Layer 18 of a small transformer language model trained on English Wikipedia (23 layers, counted from 0, width 128).
A neuron's activation on a vector x is GELU(weights . x + bias), where the dot is the dot product.

Input weights of the MLP neurons that the questions are about. A number n stands for n times 0.0074.
n14 (bias -0.069): 16 16 -15 -6 15 -10 4 12 36 -15 9 -11 -18 1 45 -2 4 -25 -1 -18 -20 27 0 3 -21 6 8 10 7 27 -39 40 -30 14 29 0 27 -1 8 5 -1 8 -10 -23 14 19 -19 -22 25 2 -4 -21 15 -15 12 -31 27 -2 -9 -10 -30 -7 26 -47 -18 -41 -19 -9 35 -12 40 -4 -4 -25 -16 44 -46 -11 -32 -3 33 2 -10 9 -27 -24 19 -12 12 15 -15 14 -38 8 4 54 40 19 53 13 -2 -23 -21 29 3 19 51 39 18 -17 -14 -2 -1 -10 68 -37 -35 8 -20 -33 -7 -30 21 -53 -16 10 -57 -10
n22 (bias 0.039): -12 -33 2 1 24 2 10 -6 -2 -1 7 -9 -10 7 17 10 -10 22 -26 4 -10 -36 -3 -16 22 28 -16 -10 -3 0 -5 -6 -19 1 16 58 14 15 34 36 24 24 8 13 47 32 -41 -4 -9 -20 -17 -9 11 -10 -27 4 -16 15 9 15 25 -19 26 11 -1 -11 11 -29 -3 2 16 7 -23 13 -4 -45 -3 -32 -46 16 26 -6 -1 33 9 12 11 2 -48 9 -3 8 18 12 8 32 23 8 -17 -60 8 -13 -12 8 15 -20 -7 8 5 -28 -9 -23 2 -20 28 -10 -29 17 2 1 17 -12 -17 -14 8 5 5 -37
n37 (bias -0.070): 5 -12 8 -12 6 2 -7 56 29 18 9 22 4 -1 -45 34 32 12 -16 -27 -10 -34 19 38 30 -14 7 -69 -37 18 -13 17 -18 -13 -25 38 25 -20 0 -40 44 0 41 -6 23 0 -46 46 -26 -21 4 27 28 19 2 -2 17 2 23 -18 -7 -18 27 -17 -49 -5 -5 -55 17 -7 20 -25 -31 19 -37 17 -31 -48 18 23 -2 47 1 -32 49 4 -28 5 -11 -29 -10 -2 -12 52 9 9 -14 -5 -2 2 -5 -1 1 22 -31 -17 -4 14 10 18 27 38 15 15 26 -22 28 14 40 -32 3 30 11 -2 -17 -2 -12 -19
n82 (bias -0.008): -5 -49 -75 7 27 -40 21 -12 41 44 -8 -4 47 -9 25 -14 -27 48 -10 14 -35 -80 24 -14 30 -35 -33 -18 2 23 -10 -1 -37 21 9 -6 -21 -24 63 12 55 9 24 60 41 6 -10 28 8 -61 -67 -9 -44 -30 -8 8 -45 -3 35 -13 29 3 -30 -34 1 -9 -5 -10 -6 9 43 43 26 -3 34 -42 2 -63 -39 11 57 -22 -34 2 48 15 26 6 -33 -66 37 -14 -23 35 -8 66 2 47 -10 -59 -29 -11 -20 80 26 6 -25 25 -22 16 37 -1 -29 -2 38 -15 -53 10 -2 25 35 7 -40 -47 18 32 11 -4
n97 (bias -0.018): -55 20 -25 -5 -22 17 7 -17 16 2 -24 -8 18 11 4 -18 -11 22 -23 3 -72 11 -33 52 -9 -4 -15 1 6 4 32 1 1 2 -1 -12 -1 12 -10 48 11 -2 19 -23 -25 30 -28 -1 -41 -2 26 -17 -35 -19 -7 -10 1 -1 30 18 11 0 36 -29 -2 24 -6 -3 0 25 13 23 26 1 -6 -6 -1 -1 -26 32 -20 8 4 -31 -7 0 -10 6 11 4 11 13 12 11 33 25 6 4 11 3 -34 26 -26 18 26 44 -10 8 -35 20 39 60 -12 21 24 -49 -21 47 -6 2 -18 7 15 3 13 -22 -30 -40
n122 (bias -0.059): -18 -11 -23 -1 9 27 48 -5 -8 8 -15 36 -19 -2 35 4 15 -5 -49 14 26 4 -4 48 28 -39 -66 -30 -18 -11 -29 -5 -9 1 -10 4 -31 -6 -5 27 41 2 3 25 18 -6 -29 39 31 6 5 -44 1 5 -45 -11 0 21 21 8 20 14 -17 29 -25 -22 -8 22 18 -11 2 46 2 6 -9 11 -37 -45 6 19 -4 -48 -6 56 -36 -4 33 -8 -52 -31 25 -5 16 17 3 0 12 -7 -2 3 -14 -24 5 21 6 -4 -40 7 10 39 19 -1 31 -4 23 16 8 -24 -10 -17 14 -11 -21 -21 3 -7 -19 4
n128 (bias -0.143): 9 16 -32 5 -12 16 27 -31 -18 -3 5 9 -14 5 46 -28 15 19 2 37 1 10 2 25 -19 -2 13 -15 29 -25 -31 17 -44 40 48 19 -21 -63 -13 18 -9 37 -2 4 43 52 -33 -48 68 -11 -27 9 -4 1 -23 41 -17 2 -29 18 -31 -17 -19 -27 -17 -24 -11 7 -3 40 37 36 -15 -4 24 18 17 -23 -10 25 -18 12 -48 41 -11 47 -11 47 -15 -6 -33 -47 9 24 -42 26 10 43 26 0 -15 19 -13 18 -52 -1 24 27 -28 -22 31 11 -9 -6 52 -41 -48 3 -7 27 -28 2 -25 -6 -29 -46 42 16
n133 (bias -0.072): 66 7 0 -31 -5 27 8 33 -23 10 22 16 -23 -17 56 -15 -1 35 9 49 -1 -23 25 8 -39 16 -31 -58 -5 14 7 31 7 10 6 10 65 -40 19 14 5 4 -5 42 20 1 -1 -9 -18 -11 -18 -24 -19 -20 -1 38 5 35 -15 11 -23 -6 12 -40 -3 -11 13 21 2 10 -3 11 17 19 -4 -16 -36 -16 -7 6 44 6 -38 -6 -24 36 23 19 -20 -43 -22 -47 4 21 -29 -6 -42 -1 -20 0 25 -5 0 2 -11 -44 -13 21 -1 7 27 37 -18 -22 32 -39 30 29 2 -1 -12 -34 -33 -8 5 -27 9 -31
n201 (bias -0.086): -10 2 -9 -14 -20 -58 21 -44 -27 52 -6 -22 -10 44 5 4 32 -5 -25 -16 2 -3 24 54 21 -9 -25 25 46 -7 -21 -4 10 20 -24 -10 -1 -4 24 21 23 31 -3 46 -11 -24 -1 -15 22 -52 10 -8 11 -39 -22 54 40 -41 -16 21 -62 14 6 42 -7 -23 -5 8 52 -66 -3 -3 26 11 -24 3 -82 -19 2 -11 -37 -16 21 -15 19 -12 -7 -38 -13 -37 46 -37 -2 16 3 -53 45 15 -14 51 19 0 16 13 -39 40 8 10 -5 -24 13 -15 -9 18 3 -5 -52 -11 33 11 -26 -52 0 25 2 23 33 -37
n215 (bias -0.021): 26 3 -12 23 27 -49 20 -17 20 29 19 25 28 -14 -35 12 15 12 -55 9 -8 -18 -30 15 -3 5 -14 -5 -28 -11 -9 38 -29 -20 -1 -9 -1 -26 -9 13 31 -24 18 11 -19 -17 -22 40 -41 -15 -18 -11 -2 -9 -32 -42 -3 -29 4 3 -43 -6 -17 21 -18 6 -18 -33 37 -16 -3 3 -3 15 -20 -5 -5 9 -25 3 52 -22 12 14 12 -35 12 -11 31 -31 42 26 -11 24 -31 -30 -2 12 -5 30 -12 8 -10 16 23 -6 -32 33 -14 -9 13 12 1 -5 -15 19 21 -2 23 -14 -5 -29 16 -39 14 5 -45 -6
n218 (bias -0.104): 21 16 -13 4 -1 -31 -7 32 18 16 -33 -26 -47 3 40 -70 43 -22 -30 -5 36 -17 -3 24 -25 -37 -8 15 8 16 7 94 14 23 2 9 -32 -18 6 27 47 27 2 -44 50 11 -18 72 -40 -38 -9 -5 34 13 -19 -23 28 -14 -25 8 34 -4 1 -17 -22 -17 0 2 -50 -9 -10 24 21 -17 -20 9 -41 -1 9 -9 25 30 -38 9 8 14 1 0 62 -11 -33 -81 -39 2 28 14 -6 17 -7 3 -6 -4 19 -14 5 -19 -12 40 -28 11 5 -36 -10 2 53 -1 7 -4 15 23 -29 13 43 -12 8 3 -44 30
n220 (bias -0.061): 19 17 7 -5 -40 -10 -42 -2 21 1 13 1 3 17 11 21 20 29 8 6 -16 1 -3 -3 16 -17 -1 -24 -4 28 -38 38 -9 -15 -1 -27 -4 -42 3 67 25 26 -7 17 -17 -9 -18 4 -13 7 -14 -5 -3 46 -28 10 -27 4 38 -9 -19 -26 28 29 -34 47 2 -36 3 20 -9 -7 -7 21 7 17 7 -22 16 -1 51 -17 3 61 7 -4 6 -51 -11 13 58 -33 25 -17 -21 -7 1 -18 1 -26 30 -48 -40 13 3 -18 24 -8 -16 6 3 -13 -2 1 -27 5 10 -7 -1 3 23 1 22 -26 5 -38 6 -30
n230 (bias -0.054): 8 -11 -33 8 -10 5 32 -9 3 9 -20 -4 -44 -62 -20 -34 14 27 -22 26 -9 -24 -8 -16 -17 -5 -25 -27 -36 30 -6 18 -15 -4 26 32 37 -16 -25 -18 3 -4 50 64 19 8 -29 28 2 17 17 30 6 -39 -14 -13 8 -47 51 6 -17 -39 18 -30 4 20 -49 18 -58 -13 48 0 -22 40 -43 20 -34 6 21 39 -2 -1 -5 -26 31 29 7 40 -42 -25 -12 12 11 -5 3 -24 4 9 31 12 8 -31 -38 38 -62 32 -27 -27 32 0 30 51 -15 14 46 32 15 22 13 7 -4 -7 -25 -23 18 6 -33 -20
n280 (bias -0.087): 23 75 -36 -13 15 -56 6 -34 51 16 -41 -11 -6 -2 -4 -9 26 6 8 -4 16 -26 -33 21 -14 -30 9 -2 29 47 4 -11 -14 -22 27 32 54 40 -18 -8 11 6 52 -17 -23 12 16 29 -20 -24 -18 44 -31 5 -30 43 -26 -12 -18 -1 -38 -23 26 -28 -1 49 -36 13 -16 17 -28 9 -13 30 33 -4 4 -39 -22 2 -31 -68 -52 -6 -7 -17 -14 -33 -27 34 18 -38 6 26 -6 25 -15 -5 20 -7 -49 -31 3 31 -26 -2 21 -12 -6 -41 3 23 21 13 -2 -4 10 5 -11 6 -48 37 -10 -20 13 8 4 -2
n309 (bias -0.118): -19 30 25 -53 -17 3 13 4 28 5 -46 11 20 2 20 -18 14 -5 5 17 13 7 39 4 -28 -30 -24 -7 17 -7 -6 -13 12 15 -29 -26 0 -3 -5 12 8 26 -25 40 -6 11 -20 -11 6 9 -27 24 27 -4 -16 54 2 34 -19 27 -6 -28 55 11 -29 25 -13 -31 -34 9 -33 -32 47 15 2 -22 -42 -36 18 -11 17 -20 18 28 -29 18 17 17 10 -18 1 -58 -5 16 33 -3 -8 53 18 -26 0 -23 -8 12 -20 69 17 -9 -7 -12 18 21 -16 60 -4 -68 14 -4 39 -8 6 11 14 -62 4 -66 29 -52
n334 (bias -0.078): 28 13 36 -13 -6 -23 33 15 -40 -2 -56 -8 5 -2 -24 -13 19 29 -55 3 -8 14 -28 11 -24 3 0 -36 12 -16 15 8 12 -10 -8 35 3 -8 29 15 29 11 4 30 -24 16 -38 -20 17 4 29 -10 14 6 -13 -41 63 17 11 2 -10 -23 49 8 -3 -36 6 -3 10 -15 -57 17 38 32 25 -35 -46 -36 -7 26 -30 -34 -32 32 62 48 5 1 -35 13 -60 30 -1 38 -26 17 18 6 61 -1 -15 35 -4 45 -52 13 -2 -28 -59 -17 29 2 10 -14 -2 11 -23 16 37 13 -11 -2 17 -24 15 -46 -22 -33
n369 (bias -0.068): 39 5 -13 -32 13 26 0 -20 -4 4 -16 -27 28 7 3 6 6 0 -53 2 -19 3 -60 41 26 24 9 -16 9 -31 -23 18 23 -23 34 -20 -12 -23 -6 28 41 3 -4 -18 11 -35 -34 -14 7 -24 -1 18 -12 -7 -18 -70 13 -7 15 -11 -9 12 -23 -6 -14 -4 -31 -12 -12 -35 21 49 9 2 -44 27 -20 2 -4 16 22 1 19 44 -9 7 56 -28 13 0 53 -29 -15 23 -24 -10 43 16 -4 -51 12 39 -16 31 4 16 -30 6 -33 -14 -6 3 -1 -50 0 0 -35 24 31 4 8 -16 41 -12 17 11 -25 23
n400 (bias -0.113): -41 35 -15 -23 6 -18 4 -6 79 22 -12 18 15 -43 -26 -5 7 21 -12 9 4 -20 -22 28 22 -24 0 1 1 6 0 7 -4 8 53 -41 39 -48 -2 19 -4 -18 -47 24 -5 9 12 17 -3 -23 -25 -39 -36 5 -9 47 -10 -6 30 33 -9 -13 -16 -18 -12 -3 16 -6 25 -12 -1 -2 40 45 24 -12 -19 -33 -65 0 8 9 17 20 23 -32 19 16 11 25 2 -10 -25 -12 -24 -17 40 3 -30 -9 32 -3 19 -7 -20 -26 -12 32 4 -14 12 20 9 -5 1 17 -47 -9 4 -48 -30 -19 46 8 -30 28 39 0
n405 (bias -0.056): -24 17 6 -29 -6 34 -2 -38 -25 42 27 -13 -40 -22 -34 -24 45 5 -38 16 24 -31 -40 -17 -17 -3 5 -28 -26 -6 8 3 14 -14 13 -23 -24 -37 -30 35 45 38 3 1 -5 34 -13 -6 -24 -22 34 18 -10 -43 -34 -27 14 2 -25 25 8 -53 -45 -18 -8 15 -49 -65 -59 32 16 44 25 32 15 15 24 -11 -8 17 -12 -1 -2 25 43 -18 2 28 12 -6 8 -6 19 23 -22 -3 27 -24 -19 42 -3 16 18 15 5 2 37 48 32 38 13 55 7 -31 30 4 -29 25 4 -7 -16 59 -3 -39 -2 -3 44 20
n431 (bias -0.041): -18 -13 1 -8 19 -7 6 -20 21 38 -49 -4 7 -5 -18 -26 -4 -1 -18 -2 0 -36 -11 43 -15 20 -40 -10 34 -14 24 8 13 -16 20 -10 26 -17 15 -8 21 -13 41 -12 30 -13 -14 47 45 10 2 -7 29 -60 -14 -23 17 -20 7 -1 -21 -28 13 -22 -11 5 -14 18 27 19 2 42 42 8 -7 -41 -10 -31 -52 10 -1 -32 -34 57 35 -4 23 -14 40 -39 -47 17 17 -18 -24 6 9 -33 28 -30 20 -10 -14 -12 3 1 -22 -26 -20 -13 51 32 45 15 -4 -38 11 24 -15 -26 -19 -25 6 6 41 7 9 -6
n464 (bias -0.088): 22 50 -10 -25 -14 4 18 0 38 1 -4 43 10 -30 7 -12 31 24 -29 16 -20 -23 -2 13 -29 -48 19 8 17 -28 28 12 -23 11 -18 24 45 -36 31 10 35 34 6 23 -10 -7 -10 0 -8 -21 -29 -46 2 12 26 -1 -16 -22 21 13 31 -35 5 -17 -15 -26 4 15 14 -19 21 -16 -2 34 24 -39 9 55 -3 29 27 32 -27 0 20 -9 12 29 -13 -23 -44 -49 9 -5 -22 2 25 8 24 14 22 48 -4 -14 -3 40 -4 8 27 -2 14 -6 14 -48 -8 37 -37 -3 -8 -12 -7 -29 -18 -15 -50 45 -8 -14
n468 (bias -0.128): -19 29 -27 -20 -10 4 3 28 -27 33 0 -9 -37 -1 16 -10 25 -40 -6 39 -7 -3 -12 19 52 -16 -29 3 9 -3 -16 -14 52 18 -35 -24 54 -20 12 6 51 0 -11 58 15 45 23 18 -14 10 -13 -67 -46 3 -7 59 -21 -17 -9 22 2 38 19 -38 -18 14 5 3 35 -31 -16 -15 39 22 -11 9 -29 -23 12 -16 17 -16 -16 41 22 24 -22 -7 1 -55 45 -45 22 -31 2 -35 -12 6 61 11 18 22 2 44 -60 60 -1 -30 -19 -37 9 11 -35 15 -4 12 13 31 28 -22 -20 -9 -9 -52 2 -6 23 -23
n472 (bias -0.082): 21 -19 -31 13 2 -34 32 -37 -13 5 8 17 1 -40 13 -37 13 30 31 14 -6 7 -10 -34 0 10 -9 -26 28 -8 12 28 28 51 9 41 -10 12 -11 3 18 2 -22 -13 3 23 3 -11 40 4 -62 -40 17 -40 -45 39 16 9 47 -32 -2 -22 -24 -8 -15 8 -15 -24 16 -42 -24 20 27 -4 -13 -22 -5 -25 -22 18 3 -52 -5 42 16 -37 53 -10 -56 -34 -20 -16 -8 7 -29 10 8 26 28 -17 -15 7 -28 47 13 54 -7 50 -13 4 16 31 -22 5 -13 4 -46 25 -25 4 -3 -51 -7 -42 -1 31 -15 -29
n492 (bias -0.110): 17 45 46 -5 27 -33 2 -32 18 12 35 -47 -7 -16 -21 5 9 17 -30 20 -8 -51 -28 -16 -2 -1 25 -1 47 22 12 -24 7 -14 19 13 19 -1 -10 53 11 -33 5 14 -12 21 7 5 -20 -5 -3 -47 -72 -29 -41 -4 1 -10 -11 26 37 5 -30 -13 2 -25 -14 8 -5 -24 1 -35 25 2 -17 1 -48 7 -4 3 -14 3 3 4 28 -20 -7 16 -15 10 28 16 -46 12 15 -21 -37 33 15 -21 25 39 10 -6 -33 32 -38 12 -4 -32 34 35 12 -11 18 24 15 25 5 -8 -28 1 -17 -13 3 -6 21 4
n517 (bias -0.097): -11 12 -49 -11 -25 -26 68 35 7 35 5 9 -40 -24 4 -8 4 21 9 68 6 -17 -23 -7 -10 12 -32 -7 -12 6 8 27 -32 -10 -5 -4 27 -14 -31 57 -18 23 3 30 -10 23 5 17 31 3 -37 -17 -10 -27 1 26 8 -11 -17 31 -54 14 3 -36 -14 4 -25 15 -15 -7 37 -27 38 22 -9 -2 -22 18 -6 -20 21 17 4 9 26 0 25 24 -8 -8 -24 -30 -14 35 34 -49 1 11 17 28 34 -45 -43 -18 32 -15 38 28 18 24 1 46 -38 -31 -35 10 -13 -25 28 -8 -10 36 8 5 -7 -13 24 -51
n544 (bias -0.036): 13 -11 50 8 -25 -17 -28 -53 7 15 13 -30 -36 -62 8 -51 13 23 -14 -7 0 26 2 4 -6 20 0 12 -1 -21 23 20 10 45 13 12 -4 -3 26 11 31 -13 -9 36 31 44 9 56 22 -43 -62 19 17 -2 4 0 -1 -8 7 -8 2 -15 3 -2 -7 -11 -32 -4 12 7 14 33 -17 -10 -4 4 -27 16 8 -3 -4 8 -11 22 -10 31 37 20 8 -20 21 -33 12 11 4 14 37 29 -26 11 -16 57 -15 20 -6 23 7 -7 -21 10 24 -20 -26 27 -17 -26 -5 15 6 8 -12 -74 44 -10 -9 25 -48 -13
n575 (bias -0.090): -8 1 -42 -10 -18 -13 0 4 -3 -7 -5 -53 -28 -19 9 6 6 -16 29 17 -17 20 -12 20 -14 9 -49 7 10 53 -60 -6 11 43 8 23 19 11 -12 68 20 -12 -23 33 -50 10 3 23 29 -1 -33 10 3 -26 1 29 1 -11 50 15 -23 0 3 25 -11 38 -44 -3 -29 3 29 43 22 30 65 5 -45 -40 -12 9 35 -52 -19 -12 0 10 27 -29 -29 -7 10 -49 21 30 -68 -12 -4 -2 41 18 -6 20 -45 -13 -6 73 31 17 5 4 10 26 17 1 -32 20 7 25 -29 -51 -4 -5 -25 -32 19 -22 16 -12
n616 (bias -0.091): 6 55 5 -9 -4 -62 14 -16 2 45 -20 -24 -23 -25 12 -13 -3 22 16 59 54 10 -2 2 -2 -51 29 21 19 53 11 -15 10 18 6 -17 -13 5 25 18 -10 -14 -9 15 -60 -19 -10 39 12 -2 -42 -42 -30 -27 13 43 -2 -16 0 30 -87 -46 4 -51 -7 -4 -25 -10 -16 2 -40 -35 18 -11 21 8 34 -14 -20 6 21 13 -24 21 16 -15 43 -9 -23 -30 -15 31 -15 29 -26 -24 -23 23 30 -42 -1 11 -62 26 10 -31 27 32 -37 20 29 19 29 45 -5 -22 12 12 -13 -18 -12 4 29 1 18 -21 -13 -1

Each question shows a token from some text and the vector x that enters the MLP there. A number n stands for n times 0.048.

" Sam": 9 -12 -16 -4 -12 38 0 15 -13 -9 -3 21 18 12 21 9 -85 1 13 15 -13 -2 -8 2 12 3 8 1 -21 -20 19 11 0 -9 -23 -12 -13 0 -10 -15 -13 6 4 -35 -13 14 2 -21 14 5 15 -6 5 1 8 -1 -4 21 -13 -12 -9 10 -2 4 39 1 8 30 3 7 9 4 11 -8 -9 11 -16 12 -11 -4 -14 5 2 -14 -5 -5 -26 7 -2 22 -13 23 0 -7 -13 -15 9 -12 11 -6 9 -8 -14 -15 5 -5 21 -10 -19 7 7 6 5 14 21 -9 22 11 -9 -22 41 25 1 7 2 10 4 0
Which neuron fires most, and how strongly? n97, at about 1.5

",": -16 13 -2 54 13 -6 -6 -10 -16 8 8 1 16 -10 -26 8 -83 3 -7 7 -20 -1 0 -11 0 -6 -18 -3 -12 -7 -14 -1 -15 -14 9 -1 -14 4 -25 -11 -2 5 6 -8 -14 -4 9 -2 10 12 -3 -11 9 8 -15 6 -14 0 9 4 3 2 -2 6 41 -6 -12 8 -12 27 0 0 8 5 3 -2 -8 26 2 17 -22 2 1 -4 -7 3 0 11 -9 16 2 27 -2 9 6 0 0 -9 -14 3 -2 3 1 -18 -5 6 -5 -4 13 9 1 -8 17 0 17 4 3 6 -3 -19 45 0 -1 5 4 1 0 2
Which of these neurons fires most? n230

" c": -14 -7 -5 5 7 -28 -1 -2 -19 7 -7 12 -1 -3 13 -2 -66 -14 15 5 -7 0 -3 -14 4 -27 17 28 0 -3 4 17 15 -5 -44 12 -8 -24 -7 -21 -16 4 -7 17 8 -7 50 4 -5 11 -27 -4 -8 -7 9 10 -18 7 5 0 11 15 -15 6 40 24 33 7 -3 -2 6 -4 -11 -11 -18 -14 0 12 11 -7 17 -10 -12 14 11 21 -14 6 7 17 8 5 7 14 -5 2 -35 -2 -15 21 -7 -4 -3 -18 -4 11 -18 -7 6 14 -7 -1 10 0 -24 2 27 0 16 -13 59 -18 -8 25 19 1 -8 -11
Which two neurons fire most, strongest first? n468, n82

" pl": 2 4 -1 8 21 -19 0 15 18 -1 -25 10 33 -5 1 -6 -81 -20 9 -20 12 -7 4 19 2 -3 20 -11 -19 27 4 -2 4 -32 -21 -14 19 -9 -2 -16 24 -5 4 12 18 7 16 -3 -6 -1 5 -5 16 52 7 6 -26 14 0 8 1 -4 -2 -8 21 -2 23 -19 15 -8 10 -6 -16 5 -4 -26 7 2 -5 15 -24 26 -21 5 -18 0 -15 9 15 2 3 27 28 5 -2 -11 -25 -12 -4 -3 -6 13 19 -14 15 -14 0 -4 -15 14 2 -2 18 -36 15 17 -9 -1 -1 -19 31 -2 2 2 -14 -1 -16 -9
Which neuron fires most, and how strongly? n37, at about 2.3

"ed": -2 -15 4 45 9 -4 -17 12 11 9 11 36 21 1 -7 7 -69 -10 3 11 1 -4 -7 -33 -9 9 19 27 -28 2 1 -20 -1 2 15 -14 14 -4 0 -3 2 1 3 0 17 -12 15 -12 19 -8 -4 -19 -27 -4 0 -6 -1 -12 4 -18 -1 -6 -9 -12 49 -9 6 15 7 0 3 -20 -2 6 -8 11 6 16 -17 1 1 8 38 -6 7 15 19 7 -21 0 -3 6 0 10 2 -27 -23 0 -18 -3 15 -11 -3 -1 -8 8 18 -11 16 -10 -12 -20 15 -7 -44 20 -2 13 -34 4 25 2 -18 3 4 7 -3 20
Which of these neurons fires most? n492

" have": 13 7 2 22 -21 -18 4 -18 19 6 2 -10 10 -18 -4 1 -76 -29 12 -9 -14 14 -22 -22 0 -8 -14 15 -8 2 -5 2 -6 -22 10 -18 8 -20 1 -12 -15 29 -7 15 -25 3 41 15 2 11 22 -3 1 2 -4 -4 -19 5 32 8 -6 -6 19 10 39 -10 0 -10 -3 2 7 13 -9 -1 11 0 -6 12 31 0 -15 0 -5 0 2 16 -22 6 1 20 -8 -1 16 -4 -8 -7 -33 -21 -7 8 -2 -8 -12 -5 1 -17 -1 18 23 -16 -14 9 15 -12 8 -2 -14 14 -8 20 48 -22 9 -15 10 29 28 3
Which three neurons fire most, strongest first? n230, n220, n575

" of": -1 0 10 62 10 -20 -21 -11 -8 -12 7 -1 8 4 -21 13 -69 -20 10 4 -8 -6 -20 -3 -2 -8 12 2 -12 -8 -1 -7 -8 12 11 8 4 27 -8 -8 -4 -6 11 -7 -13 -8 3 -6 -1 0 1 6 -10 0 9 26 3 13 7 16 -6 1 -5 -4 66 -14 -12 3 -1 -10 25 -2 -29 2 -6 -15 -2 5 -7 -1 -12 -6 13 -6 7 7 0 -9 -13 -8 -2 4 8 27 9 -2 -30 2 -17 1 -6 13 -19 -3 6 13 7 16 17 -2 -16 -3 21 8 -28 3 5 1 -11 -14 25 -4 5 -3 -2 12 -8 11
Which three neurons fire most, strongest first? n575, n616, n492

"0": 15 16 -2 49 -5 -27 -22 -36 -19 22 5 20 12 -6 -32 3 -51 6 -3 -3 3 -9 10 16 13 -12 7 22 5 16 -1 -6 0 9 -32 -18 3 11 -3 -56 3 -12 0 -6 0 15 -5 -9 -22 18 -28 -4 18 -6 8 -13 -9 23 3 -8 -15 15 4 -13 27 1 3 17 20 24 13 16 -3 0 -13 9 1 -1 4 -32 -4 2 8 -14 26 -9 -18 -4 7 -9 -5 9 13 -29 23 -6 -16 -4 16 3 26 12 7 -27 -10 9 -10 30 4 -5 -26 -1 -1 16 -25 5 9 10 -5 -15 38 -3 -5 1 6 -6 9 -17
Which three neurons fire most, strongest first? n215, n468, n431

" m": -14 0 -3 17 19 -19 1 8 -16 -4 10 23 15 0 0 -4 -73 -1 9 4 1 5 -7 1 -21 -35 19 16 -36 9 18 10 -9 2 -37 -21 14 -11 -7 -13 2 4 10 -2 19 5 18 -15 -3 -8 -6 12 2 10 -6 6 -5 1 13 7 -7 -32 -7 7 41 -4 4 6 7 6 2 1 2 -3 3 -24 -7 15 6 9 14 20 1 5 -1 -19 14 22 15 -1 -10 2 -2 -4 14 -27 -12 -3 10 30 11 13 3 -1 15 -5 -6 -1 -2 11 -40 14 1 -23 3 20 9 18 -14 -5 41 -11 -13 21 -41 6 -30 -7
Which neuron fires most, and how strongly? n464, at about 3.1

"or": -8 10 23 -9 -22 40 4 -27 -29 14 17 15 -20 7 16 2 -71 -8 20 20 11 -6 14 4 0 25 3 18 -13 -13 8 11 21 24 -2 14 11 2 -1 0 -36 -6 -4 7 -8 2 -7 0 25 0 -11 15 10 7 22 -17 3 40 -2 -8 -25 -3 -12 0 35 -13 9 13 -7 34 3 27 -24 2 -20 -12 9 23 9 14 3 16 -8 -34 -12 -11 -35 19 -7 4 23 -15 11 -13 -14 -17 -17 -12 0 8 -18 0 -29 -18 5 -1 8 -24 3 9 -7 6 0 1 1 14 -13 -17 -7 6 30 -22 -5 0 6 -18 23 -20
Which of these neurons fires most? n133

" H": 9 3 -1 11 6 22 -3 -5 -26 -2 -7 -2 7 8 12 -11 -86 -8 11 -19 -9 -18 0 6 -19 -2 -5 -1 -1 -17 -5 8 8 -1 -35 -11 7 -6 -4 9 -11 2 -14 -7 -7 11 9 -15 -3 19 2 15 10 9 14 1 -5 26 -11 17 -11 2 -13 -10 35 -32 25 11 1 -26 19 6 -13 -13 -8 21 3 19 6 10 4 8 -8 0 -11 3 5 3 5 24 -10 12 7 -11 -14 -5 -13 9 10 5 20 -21 6 13 19 20 -10 2 -9 17 1 3 4 -25 8 -14 11 -1 12 17 48 3 2 4 -12 -16 -8 6
Which three neurons fire most, strongest first? n133, n14, n369

" to": -5 -2 -9 53 22 -34 -9 2 -42 6 0 5 -9 -1 -17 14 -66 2 20 -4 8 10 -9 -2 -15 23 3 9 -6 -10 13 -9 -3 -12 16 -6 0 9 -6 -25 -1 15 -12 -9 -2 16 10 7 -12 8 0 -10 4 15 -5 20 -2 10 20 -2 -17 -6 -1 -7 52 -6 -11 -9 15 1 -7 0 4 8 9 -22 -25 13 6 3 -9 -5 18 -24 -23 23 12 9 -22 4 -2 19 -6 9 -9 -2 -16 -6 -6 0 -1 7 -29 -15 -10 -9 12 26 12 0 -11 0 4 5 -19 13 -18 12 -15 -2 38 1 -19 9 11 1 -20 15
Which of these neurons fires most? n472

"ack": -11 3 23 -2 30 9 10 -3 -19 5 -28 2 -1 -12 -8 -7 -56 -22 26 -1 -2 2 9 -37 2 -11 -1 39 -28 0 -16 -11 -5 10 22 -8 11 9 -10 12 -43 -22 -7 -5 -6 -3 6 3 18 -15 9 9 13 -8 14 -3 8 8 15 -2 -2 -22 42 6 52 8 14 10 -16 -2 -26 10 9 -1 -14 -2 0 -30 -14 -1 13 -18 13 6 -4 9 -23 4 0 23 7 0 -23 -9 37 -15 -36 -4 -21 5 32 1 14 -20 9 14 7 20 -16 -28 2 -9 -19 16 12 13 -6 5 -8 -21 45 -3 -21 33 4 -20 31 1
Which of these neurons fires most? n309

"ool": -2 0 -6 9 0 9 -13 3 -4 -14 -13 6 -5 2 3 -13 -77 8 28 -1 7 -7 -3 23 -15 5 -1 33 1 -4 -7 12 -6 -6 3 -6 30 2 -12 -14 -37 8 -12 -13 0 3 10 -10 12 34 -3 -2 4 12 9 -7 2 35 -5 7 -5 1 10 1 44 1 28 -14 -18 23 -16 15 8 5 -10 17 8 26 16 -27 -25 8 5 8 4 -6 -9 -12 16 13 7 2 26 -50 19 4 -19 -8 -5 -26 29 -3 6 10 -5 -30 3 1 19 10 -19 -12 -24 -6 -18 -4 -21 -17 14 20 28 5 -15 -2 8 7 4 -20
Which of these neurons fires most? n220

" th": -7 -1 -29 26 10 -32 -26 21 -4 -2 -43 28 12 15 -4 -13 -59 -9 -3 22 20 -22 4 4 12 -11 2 -18 23 19 -3 -2 8 5 -14 -12 -2 5 -8 -26 0 11 11 -9 -9 20 43 12 -6 16 -7 -12 -7 6 20 -3 -14 8 -6 17 9 -1 -1 7 37 -15 13 -7 -29 -22 -10 6 7 19 -14 9 -4 -5 2 -13 14 -8 -12 -4 7 -5 -18 4 44 20 -34 13 5 -5 -3 -5 3 -17 -9 4 25 -5 -11 -11 5 8 -30 -2 -10 9 -35 3 10 -19 18 4 14 -12 -4 2 56 0 -8 28 2 0 8 6
Which neuron fires most, and how strongly? n218, at about 1.1

"t": 19 13 -2 13 3 0 24 5 -2 -8 -1 -15 21 -20 7 -15 -52 13 27 -3 0 4 -1 -54 8 15 -36 21 -1 1 11 -10 -3 10 18 -1 -6 14 7 -34 -4 -9 -9 16 -12 18 43 -6 -2 -5 21 -16 -12 28 -8 13 -9 -9 0 17 -25 -4 28 -17 57 -34 6 10 -2 -12 -16 -2 -5 -16 38 -8 15 -12 -4 -9 3 -8 -26 -24 -1 5 -9 -3 -4 19 6 17 -1 -16 5 3 -37 -5 -27 16 -2 -11 -4 19 -17 -12 22 11 -4 2 -40 1 18 -20 -15 20 -35 7 -29 -10 29 11 -10 16 -6 1 34 38
Which three neurons fire most, strongest first? n280, n616, n82